Layer 7 of a small transformer language model trained on English Wikipedia (10 layers, counted from 0, width 96). Numbers have three digits each and are written without spaces.
A neuron's activation on a vector x is SiLU(gate . x) times (in . x), where the dot is the dot product.

Input weights of the MLP neurons that the questions are about. A number n stands for (n - 500) times 0.0019.
n42 gate: 431358496635434664630482300509686285174341453607392482548849432534548446344363464496535487286392629545344491518330409343395644364401664407399500407407487413546711612509576412692344417816487572339387483671591572659224584193729702290558336792420211605352695580782415333466650216461642487597
n46 gate: 455516603461334551464524641490418417405507542555507637390476596474470330487588554622737635590483413213364516385426673612517629278785373406540624483573731668472354490549776579388621692454523564466631487293448520500425419497596581392346497412500530576549425313621519387402463557414594366410
n53 gate: 337479400308525476586564458521408497673600610594472513475513545594503391548500673527385637387583461341593613382484679618587413400718597371519407616407412475585597574364611509581554325403560549449438407384490468735469241671669350424503577573490383400605383418404404406482346563357500669412
n57 gate: 528522265646394449452373474438675091466716485383619527379485484485418314525326311592511568415512508442222267608669615541538535379446712450458529496504519632299337415500225323489446568413686364743519571379551527473522385401141548473538556352515370666384519622556460417433530527732420563576
n60 gate: 550610408504267630516528640597417433575564605177377403368467521496433500496441525772420313543221672651531492529516603508712640508607712355868392617496363540563548602651431704432793608524577551561687576621537471368571464382348429924266449543284504560524607270468562724524367508599302421399
n61 gate: 352392369488346519446384309443197402711631450462399579401363650424574735670357581596304461400468628484440650372774411516673427539375709552583511425492524213558484581258576516308468634575663638427410527531725359666473428632220481725496372458488584394598617381496557666612607835332492749528
n69 gate: 527522392683478578853602392647460291401600298306281545596485523464416629507500413439522493413500640636606471451598500463637534541689450373282624381183515489365641311639546312555590341703586565300452504226404538548464429493437359489519679525489365360595401507650568762573667481441515493295
n70 gate: 430484460480420546492496473619176427437600299469422364572415467481280443412721606450295429426496700645519640355751625709488402516573450596583291416443256492397516426708424413141306540377796496451476607496484630528746709669528477682420641364407367127642398588614607571621532484413328578588
n106 gate: 525430557636533394453321387520497461615503430445630434521494577636325485377538479578429464520509381597429371552561609491515500354570661584608377590543548467631281412541552551622527512563551413570390652541630491458424331588267541296542497523542591264604609455506405410652464286672647512665
n114 gate: 525547431480528569258488621726270396456690402488615658605484587449488467434339875406328704700451487545419453709525520612632649608315513674685504557457208652454581409831643709404451424693694574574564488422642533419749358622573658512378456201451533556620389532699465592575193561480601603520
n123 gate: 442466791510438441446370701339486526329618547487408507445303557437715567301540581293644630594641688525474743525363435562538351548574504684597563587454535376367521578534526559644493531524566497680418503376436553310517535448579615528430632753493326366674466469609537486297673500325358683628
n149 gate: 570573326640496620635544378675701376613662515462523615441436545709438363549600705576164312730367545348263719440532310262692334410657582508606541492674393625488441349484444602566616241571623447508531347462492500729411623711476354560389403685468436355562663575414458425612551413500314341793
n151 gate: 660404706225342398416379777512702508356775254363513547470404570554415535508684614492496602525635383430095654617661689809509482611448465461692639513278431474398748298525283257398487534261552554522263674425491504509424254500560475544504336483201591641437614380508730428433586513580306605332
n179 gate: 340518530511474703246352428406452248312433434598367474496565600413433534378617531373467522264584445416600252405664441496571347426485477545534489511500417537574575746578403608263314563709451569477563493456465405526717345424392737633252724255348466321607563414452791612467537530537440269519
n193 gate: 561468690338343488426430320509564627413516519411526470412470601702539339544398507506497461360620541500328248198710539575324621432503568467435425421491401315582533314422365343422427471500293443540526474297446540644336411513559484643217490433523341497455384566587528311603503487471493519500
n209 gate: 606519366547429478515460477264527438488362619378395836614228585443368556455627251511730426481653430428350404488360573539304714410327325544516523555323381387386756377632470618648528508688299279296531754504390548512400488464732600528658624527508647496539256579411682390762657528442540639670
n210 gate: 508690566700391485645535380384546636680543477455213555632476448418231452403580389402542303489441683599322367457654679396392595272393544754368400356418496577395671496343389574462280496697523398575404334511544500570370614767570394464391180617622324442354412590627578314382364230412601523457
n213 gate: 496314562779579785480206548500492408606276347488381737371711504584430211512601564436471389250513643348548387386593418529558623318470371283711413350337320764517446362439567409500475421512317452517660677581358639429557358223773528669250541710550425570672512542598380347468782433590446370488
n215 gate: 510528371438346557438372567454500575534645479451385478424679458388540300476402506546597466384545490299365574337372478581697490469548627529547494361585643503454343448612419393372554378528737604500544522555396737569343544551560491385614503540293421331304246392512639597423487681559427494402
n235 gate: 541666603360390527441493353538215507647340521455497283620615369514437435354600540565318598583446478500351452486525538563613214310511416632564436486456685465533419545406612504567550433553376421569342521600489651422552568507408310712439326528719579176790367852507534511434589514500578507440
n236 gate: 496718302545512496561429408256613504480430331424524761335458530428329310168395513600639590311475526387382802588748666668467640307479581533508532417409317492620632545842567611602354438516537452664496525753530605673577579312578577504554366508588737488476410550696754414807830554610566451533
n242 gate: 526479496606758442609660705594373398627547587389567468353460636562369478418650416597248614490764515740421573671427616631464507518584515377421411590170424365668715331465404396631467482443637566445521532643252529432584645406353346285489387661504388546518426453514469629486471655436673511367
n252 gate: 427298711643640542241473470568487269760588628479651548430308482602352734349466303717357491474652394616475611705848599543194747657796714200675513619306531648363390336613546517622402421469632649460509565577532290245750500278522539455390526504527518780461725456634378452466465487417646720385
n42 in: 370650471495414733283437379268646473666269505095472543452242298482600534179168686857590667467451334466518650359602651514319387467456251534423408577606524376485529599543537424614388691643818375095699552458222725442401335679514561559534411477801602572273396698462412452622524336761755359226
n46 in: 304345570624186444674466690632616480489648514575482485485594310593496481408431390618361456590606570402680540549639438324522530791553615500677348663379437676323652598215475563694384629401552464621456478536358681755406429500685648737563453543687463596471394444526603485670678597624463413493
n53 in: 647470709566312612490418448396615472536567474376500554376370434746517387423549562422413623454548461278561510565538675423577576443654657524480568483400490457249524385434564507663497624490503487503390373379476527476329541507453575251446384418507242487291454446596658607516470337354777787352
n57 in: 587260719574561425444593182445719702535504287419612438395531734454496625626910540610556478355504399602676338309683522600417478591348668443282483557332377269486452521595425421366531605657606602317461509509722210710388332164386551344548410517571562770664664786703647352423439584305465384689
n60 in: 359444413598315755269533460384403276728355572376407372034575513456569530757383593428410430300067547542555576429743500374344281619462432483397559459619438660500265605561402254569579701525471528420272570432385588624516429604578371466699524552421417537699520322516591742492504392692504468595
n61 in: 363496436433428285417578414430517316441560438364337637330448722586307452451429821767281542678483246616334479280578496744534504521569487787525455521496397631421321700597732729433401627767684562630391496607632435776563491487411554690256688483552547445752345299496508364363428689277376755419
n69 in: 560568582488176328560483738337613651253512436540504587504467462682297294390460332568614309719521689362418504508504528142586374582513666343430351545555393847628521246427410520533479651406446790425532529368521412557367529521488404245289649468375405500415658826581480782464590616602360464578
n70 in: 451358444247619337831552607525592535525496189674496487504630548533365304606783500517399563371587562522313741383621630437559579284400305637500716444471680547553526312424834504280388169449389471513382636297707448543366281375606517561371714384405470181551429449833471542650590483605359546534
n106 in: 522374500801379602331714718331549497553568514597729453378671551590461672449364332414808447455485369529486577583344360741397452514584441583635476417466813592507768581422558472511735365596511493467390685531363551604493309482450556427381423381333377582556363360479428528472471435617572454543
n114 in: 546707415420658384612549492606576515640634441433548590488347437813371388671548728504419379449359747859484563587628672697456567282571294242168461704399422266559467464372574585307624532427659429401789528362391521394663512590553460562324476556492479354689336508512410358381252262508431608586
n123 in: 583563315466519745463665416438441497612386412529358618689584500518365515572426689365257541272357536174439423600492689489601515429593586264327496561558477579484496441522644579702561730402644134358507755500457338500348550366530316404413511412247584436377660515396391632644424557534527600629
n149 in: 519406459568459675756273177544442715500390487416802436363272321641369809408540439261341605558327409635399433625551855573295650577215225330189434472513500527381427572486439281346648386495302318313627655367566696399504634301756607477330684509607620491378468592681610514661624260387776576624
n151 in: 431338500575400369682582339624617526186690514633556510519770534418749578636370316385594425518311480828604676326225500129651665368408648629401436529277447321510429612739328609274664235528319385640772594495677577704202356606908468466739495746341452557439570667467450533593576534336290798662
n179 in: 551610527260545474685473617378192525655819312430394414446345675444229335607684473552327455430592641450427662309824465433500394402211514794755427500569667549313388465340573813607400719160568600555509598692853687460469650704307509696509698645391622549287469541460474446597397536407360707437
n193 in: 540506620455626485672556375409363422366455554425653406474332297472644474506516748553535747418232232398531494349388535439571490568474433448510488610615604545497451398468315555609503229593503688533535294472540638484586304559435503641555456456523415436487471500586506581500481575385523589214
n209 in: 531597622515636599612478575650514483398396317532584415600583527429442330482565560557679460539372515455363381511624304580676791427447626504507705467312571592373419395686631331376489437599270450568197500342622695378612645548600352331559689586915336585467482448580401460493655470449504312567
n210 in: 440523290469345478492559507590622697248283609635737461426602568436147484411489354590500500323476488406511553307433565439569246554555448601786400484764371496504450660370778307515653392373632485275592358560428591558405441410488818496574496428374688404573588519611545562401353457393333724461
n213 in: 393479861398358430458509633708601643415405274404453586573448641322279583352575570471343266312425549639430617539303365628722702380544634643778360578574552607371423416496414594598269325782655463299755683700877684307428621357530446535422264450587613427475530642530570329571277613322427530582
n215 in: 280602438497372447422370624714439430360583372651527423587570336253490397404321680584555531503578703461606436479373480593293575448369324737355643580453448669691503558442447583466514673476510520426562620507593602680446640416663679468448667564335657500544223524527517521690458479709448568545
n235 in: 481521457179554369698474479570550450692366384479603464406423496319407386552591382584639403707610798551393518401562387457640463496213612583770503667510565396425417472425621374625387572622413517581368539325552559446500675449417416518402426648613638575625447714692680579613504587300540242558
n236 in: 475558648520385792480213473438570265610736473531689512380658598392630394473543472307488366597728475593435415524593488453563806409378413187719355452443468603314656461465466564575476568552252284528555726457554159576477621689635399549540328578742219591437382372555485405520548291465524367548
n242 in: 378436485377442597317474723482486635327526596631540412379489361521518601476486273514272449365504707404653607359649335619340676562563424537398343540563515558261555443442409424457570460402500521816453438479496470427367139559336350426441414461633588282781694647439584693700515430525489525405
n252 in: 251436561472451392528315614626309448416683484681552247480504529610416438519393496205407774204504453422442425467248376645484371367687601467634313394558480585622520632436453128440471423415451531603404661832332653435352615443532655525292452460772553723339300349640500395440524340319512444541

Each question shows a token from some text and the vector x that enters the MLP there. A number n stands for (n - 500) times 0.01.

"Track": 547601749457604343534519322593408810456316607663434507369516330380519523611718405434448366728586423578592440508696574444697546530388524693457494678609305600501305612674437462501507336436487547366589470476440510510357407564490389576494380467608402555382234396461535549489410444643611523586
Which three neurons fire most, strongest first? n235, n193, n210

"reg": 568667625521545533509508498390445426344501333659549441493354287454454516544471318451368472617541478508592424612780566397617658468713538767446421727599502693496376413480500438232553614400401633447619547465581477620261588487491453496733473482455507701395313543651563569370532628555550499718
Which two neurons fire most, strongest first? n57, n46

"ising": 461636778392499464535623369467487577395452551570573624317533354387454610692624528520455519540595521584624504513583485476456567533352549399480733568499524390551344579708475210564547391385511506442470407648509462410435325534516488354551524364554417538567166372497510772521386409627528323425
The most active neuron and its activation: n242, at about 2.3

"Ro": 451444770418563350594514378504497783465355380589507404414566304508552532416450453404329583543681446382466424675606612467706553338599687580646216684428328598488400506448606468443657533599432561287660508651407493529434474621571437500712462430610435481519231566477527499520420375440472505601
Which two neurons fire most, strongest first? n53, n210

" Guitar": 395464735351602378520467613497502822505397481677580412332568367489650641539746515506506432608636567515692352443680621560622597482465532622436293541481485573484353699546467586437411484488375525362587483654507491510397422582467261327521407487507480622486217399610565647349409520502452532556
The neuron with the highest activation: n242

" it": 525532698507452532473422440459518301399420370635455671496451288619475741563516546428508612440679521542561581501696571569662540434578549616491489605562464603572437539593351613529436574499438568589531408449369420428518483465371353338515628438506456500401105396521588652500451471506517481623
The most active neuron and its activation: n69, at about 2.8

"ster": 530543678371418387525457427317481333401422486601538585413485382395542640501642637546553554480678614512616315735495523530365452376454458418720638500404509491449427579667546420378653414351443517472594458587596471555433433445493325554594403592378427685470138467380308671516395374561521423530
The neuron with the highest activation: n151

"3": 579578455426463473502668196396566450356394253589511569612438504627514572567498667458485553552491486450666419687567313404735629403563567468503542518690420459530409699473559592631580533595591559635536483647433567295381418538552472519590674708521404580442184487476519346572679425599663559485
The neuron with the highest activation: n42

"on": 500537681293438507605487358258528598369452427572609506435398438385525636513530650515622436589705615435589517530697514431598503568432452524329569631396544470571385567420629346556523622431548499519604413641548420512552513405523419345604408447179364793689199570584573636388429436458543306549
The most active neuron and its activation: n252, at about 1

"Re": 466563687500525417435591465483442759417309428594478512421565373444655620468431386371403477567693366576484578645742579326622553352483470518636336604540343754462394497501494545473618518484632582410542576517376561605327337523535459488627397451535443421400182518592585620494347460326422577504
The neuron with the highest activation: n210

" review": 652576687458457462410450432477401402505405316607463621361499433533661698392687448485503504610673457547567492485625572544699564431487426635308569503435573560615279504559413473508541567562427305496553533409492308504296449501473347305677451414430398652502221376741466702450542427618428469568
The neuron with the highest activation: n57

" changed": 655652721327569511370563478423597374411543412671333585345445346453618705549387622578464511489478508558556554595656599596567549447476560507511643473457476511464334584622318437549506525593533521485469520461468415409547466373358414405621615434377345558426125384536585642471488386492401500484
The neuron with the highest activation: n60

" the": 572445501323601639535426282457285376488448351428416425512441352578624703571433490505353482510508481580460517548672331438500513428633473462451406581685411486554394488748453390476572460604491515542499460637337346571457516503501619471498509589476252547441122453564498621572519577607370510531
The neuron with the highest activation: n60

" for": 566453657376526574492492444393522324417477312617447520434382401502534817595427511388425527425666456526435501556685508566583591432556498570664527506507490611485361550470460496599535446520482419542496479563412434534436453541402398374536569450448330553463088432572596534538572412491491426526
The neuron with the highest activation: n252

"ing": 529700704287525453475447405439524380455461534622499557384500384496474789539560563592472551498604556504558566532601497454634504547577488551432638524446478490546325655572506404627462586464573409537534480626500474543528483498444375333607592456439329602543093466453512639413485489471481399429
Which two neurons fire most, strongest first? n53, n215

"man": 571538699404407369550417421579382511429470469663573504347500406445672592507417718492485589510703433350664490515602587449573316142432570486491283506457580468429487538487687372517570473383300485546622368566494494553519467628541413451534355402418488694672180462637401598511427431567378475500
Which three neurons fire most, strongest first? n53, n193, n235

" ": 597576504162554625505479485497416446458326371598508475316365318689634708442442637413492424551420458521519442498650593446458516346567500560490370426703417598554529486525556657527628551546623469613548502428426432481351287415549526600510544490360360678473158522460586540642582593515473547489
Which three neurons fire most, strongest first? n193, n60, n114

"lu": 563606577334428588508598372603612499389460358485487429476401336436592435654425384615478532569666447497469433578724616394512565300421729671516375462507501553574418512508553333368573330522470670393576377415421615420426329575492464602364558414490426661340135551555438609385509407553596496514
The neuron with the highest activation: n193

" was": 603498686426511407488519427503548451453564360663445538372386359509554839494319550452464469549594537459617538372704430486640520468475479736541498453555353608516442524552587678503414577477475591536565426539475478564554477416340429449463691530294357475521233303501653678377423479536333400541
The neuron with the highest activation: n179

"ano": 532479696254514406561442479550344777482415477512558426419613355495630461630497689538490626612636442472542443511669585528530628372505675443478251462544500455562321663594590414408535469478417707414520396533476471573445423556554258431440471446525365600430175605534602435377262400419383590480
Which two neurons fire most, strongest first? n193, n53

"2": 486517413408343592494428492437604516496530374625664503442492417664624658488541616379578442530659548508567406530601361542506596411576492458576514467657345483545506766468648615616575637551542378489484464635646455250253422553641350444614638581527371578560160385548461443364538452403649567495
The most active neuron and its activation: n53, at about 8.7

".": 705510457501458493564503479532502481465415313535513499453426406403492574629504621540615446505712516447544452530625387485460616187483630468541249413608564581502349583644661547427536379559466477484513527627446587325303390478537476640460448427663568688476146400439621590535737588459561503703
The most active neuron and its activation: n209, at about 18

" |": 576435476438415540533465453526313628591488371593497443417467339669519826444344475581545510678597540605636508503684474504498581497486442592461310523743461568444443525605558504625708588345572378484556470460535397410399486534631462319528539399427333497439190588465667438608580566482488487459
The most active neuron and its activation: n215, at about 1.2

"nes": 532584564453346428652522492316526492327426344617571458390539317514519661583531669578555515539778611531544405576608587531588597475536520431458424657401655468585419653540536524580628580286436559575543427573502429430290547485546400520353386554391431549596126514567554577309455434476557415494
Which three neurons fire most, strongest first? n46, n235, n53

"released": 543585675387488429467535602502466417475442466652417515340383346570567682477530520537471452565522492472538545588699514494738501491434365647338551562437456544533327674686544455604532512480476488455567426557462477528476455549369221351545565401550347479441108428543394541326466377452397408434
Which two neurons fire most, strongest first? n53, n114

"4": 545533569393426535599591249566431292395429412607402472449390339397546642443555418478339398444461453535597508793739454520650543380427313600736581486482501498533436697478528613334689423541441484571579551494452537555349517355622367443630566601448402615603193501439345522557580303601432507539
The neuron with the highest activation: n60

" So": 579612502327511506615493462469531764469402405425513445442572341571485635511427491440317502498604519574412647562636610348575700454534669569519303462680454769542336612558428443540557508617421536542357443564411556387384353615402430434585609612508432534457128466475631475334501492474410532540
The neuron with the highest activation: n210

" mid": 702412689484738624561493418623460581454344397425453534434359171552684634624468389327480492526539448639484494659637529390546474421513475414645492669613567579502471541563436394599695336536323451525431666446442433494399378567439359515573593410371505591596216464503524434461543368599495390737
Which two neurons fire most, strongest first? n106, n149

"band": 766579669475381609509414532489552442367250386615560599557424471477591561527484476527597570514694533582664472609835581436654647441600532579606438621464543572557431578482511485385484621456518431472353538560560491514344491313551257586634315463387467586461245486745671606367451502496540360676
The most active neuron and its activation: n236, at about 14

" Theatre": 576344758544552463547438400436568546466401456639446416442483279507583683518493501511529348557551438529466444588792545626635659354515439621297489588483488598462346664420470557457505575410543423526602422458363474453494397501454384422454457384454449641571124449568477576363414515583464540639
The neuron with the highest activation: n57

"pra": 593591563519394601416581482293362787295405435447606371460498364587538504520415586512562550515709408474336374705665635421623525308449559616521228611516459496528309595489756580454635568496384494332440346606394634502382412751623366496435480558467553641424276256594396570335467452532561602590
Which three neurons fire most, strongest first? n210, n53, n106

"nd": 497522496354370519587476343721521453472485527617331549407406415584502677422585484541375388583561657634544333725769457325426363401619374547404504485634496500423440661616623471516570450420506464406611519448408525523457433494523279566573554682407382649523174457522560667413521386626398557561
The neuron with the highest activation: n60

"1": 721528448359674346501554292537445447483440273314420543304404313456583771380467372456522390493611386404469549676793471437629593431487481638526536595543443513571322556509438579468690472638585560519664593388509461461419398500476482261511545511450490507522279419494414476523580470604433441630
The neuron with the highest activation: n57

" Sol": 528535664434648562607541577507492925480354435481418365396536382533512602479463481433330497517579396503562455544742601445494637353443707567349261629645631725449388616589414455535485547465452447578519469577396552457351365531462353563643609560359473543398184487677508616303433495435448492515
The most active neuron and its activation: n193, at about 2.2

"5": 613596454384365677595396387378478556460423349510526447374473433533674625447487613400489374586617429518408449549673379414495561497537665625508620521667417432546487674631612608620502568520568455442508438636476481332209422415753355432519602537498405636449131491546466389468602456389623503462
The neuron with the highest activation: n42

"ement": 555492702423503444475469429433458835419465297505663569429585367571600650557598535440403465652672487535490504406601521507580473359547562463375541499590451301506270615516512468434562553354491479503669483658444432555570587468524412200439496399441270522646201406711512743496455625454539421526
The most active neuron and its activation: n70, at about 3.4

",": 609492603390462477473482398373410413404464310553490658522508290616537832457444647543450455508614519511594507568664537571631599462393511617415511439517481627432365495647545701697552588495504448496477374404464387512484391470460393432546593473459291497426170510614556618472531461509506494602
Which three neurons fire most, strongest first? n123, n69, n236

"es": 577543615412447362543420524451510764274511265519552509311573295389524507546510504341346326581663347479488472584595514487599570460466465459500374650407657470433248550513596572538548535337536457683540544822477583491463588485679533302415486498394437557806265489499463556363372460429628275621
The neuron with the highest activation: n235

"instrumental": 452610768483450377522549434639303595422415402679462469329367310483614616502628456629557419645631497495618480669766539353689637526482514636440538523597487460542381489652475336581575456586487401362639548387482484486430325609517330580543554355483371583301245305619547574404494456662367465462
The neuron with the highest activation: n69

"\"": 580403648347413457562370558428398429564458297562434538406431317508571754585413462444485500514625455443517491539695545580559542409620543602561524448475444596507360625490512663602510487457439428520597399506364361528428355529391401389636592412486344554549116420573565545638450410466504414593
The neuron with the highest activation: n53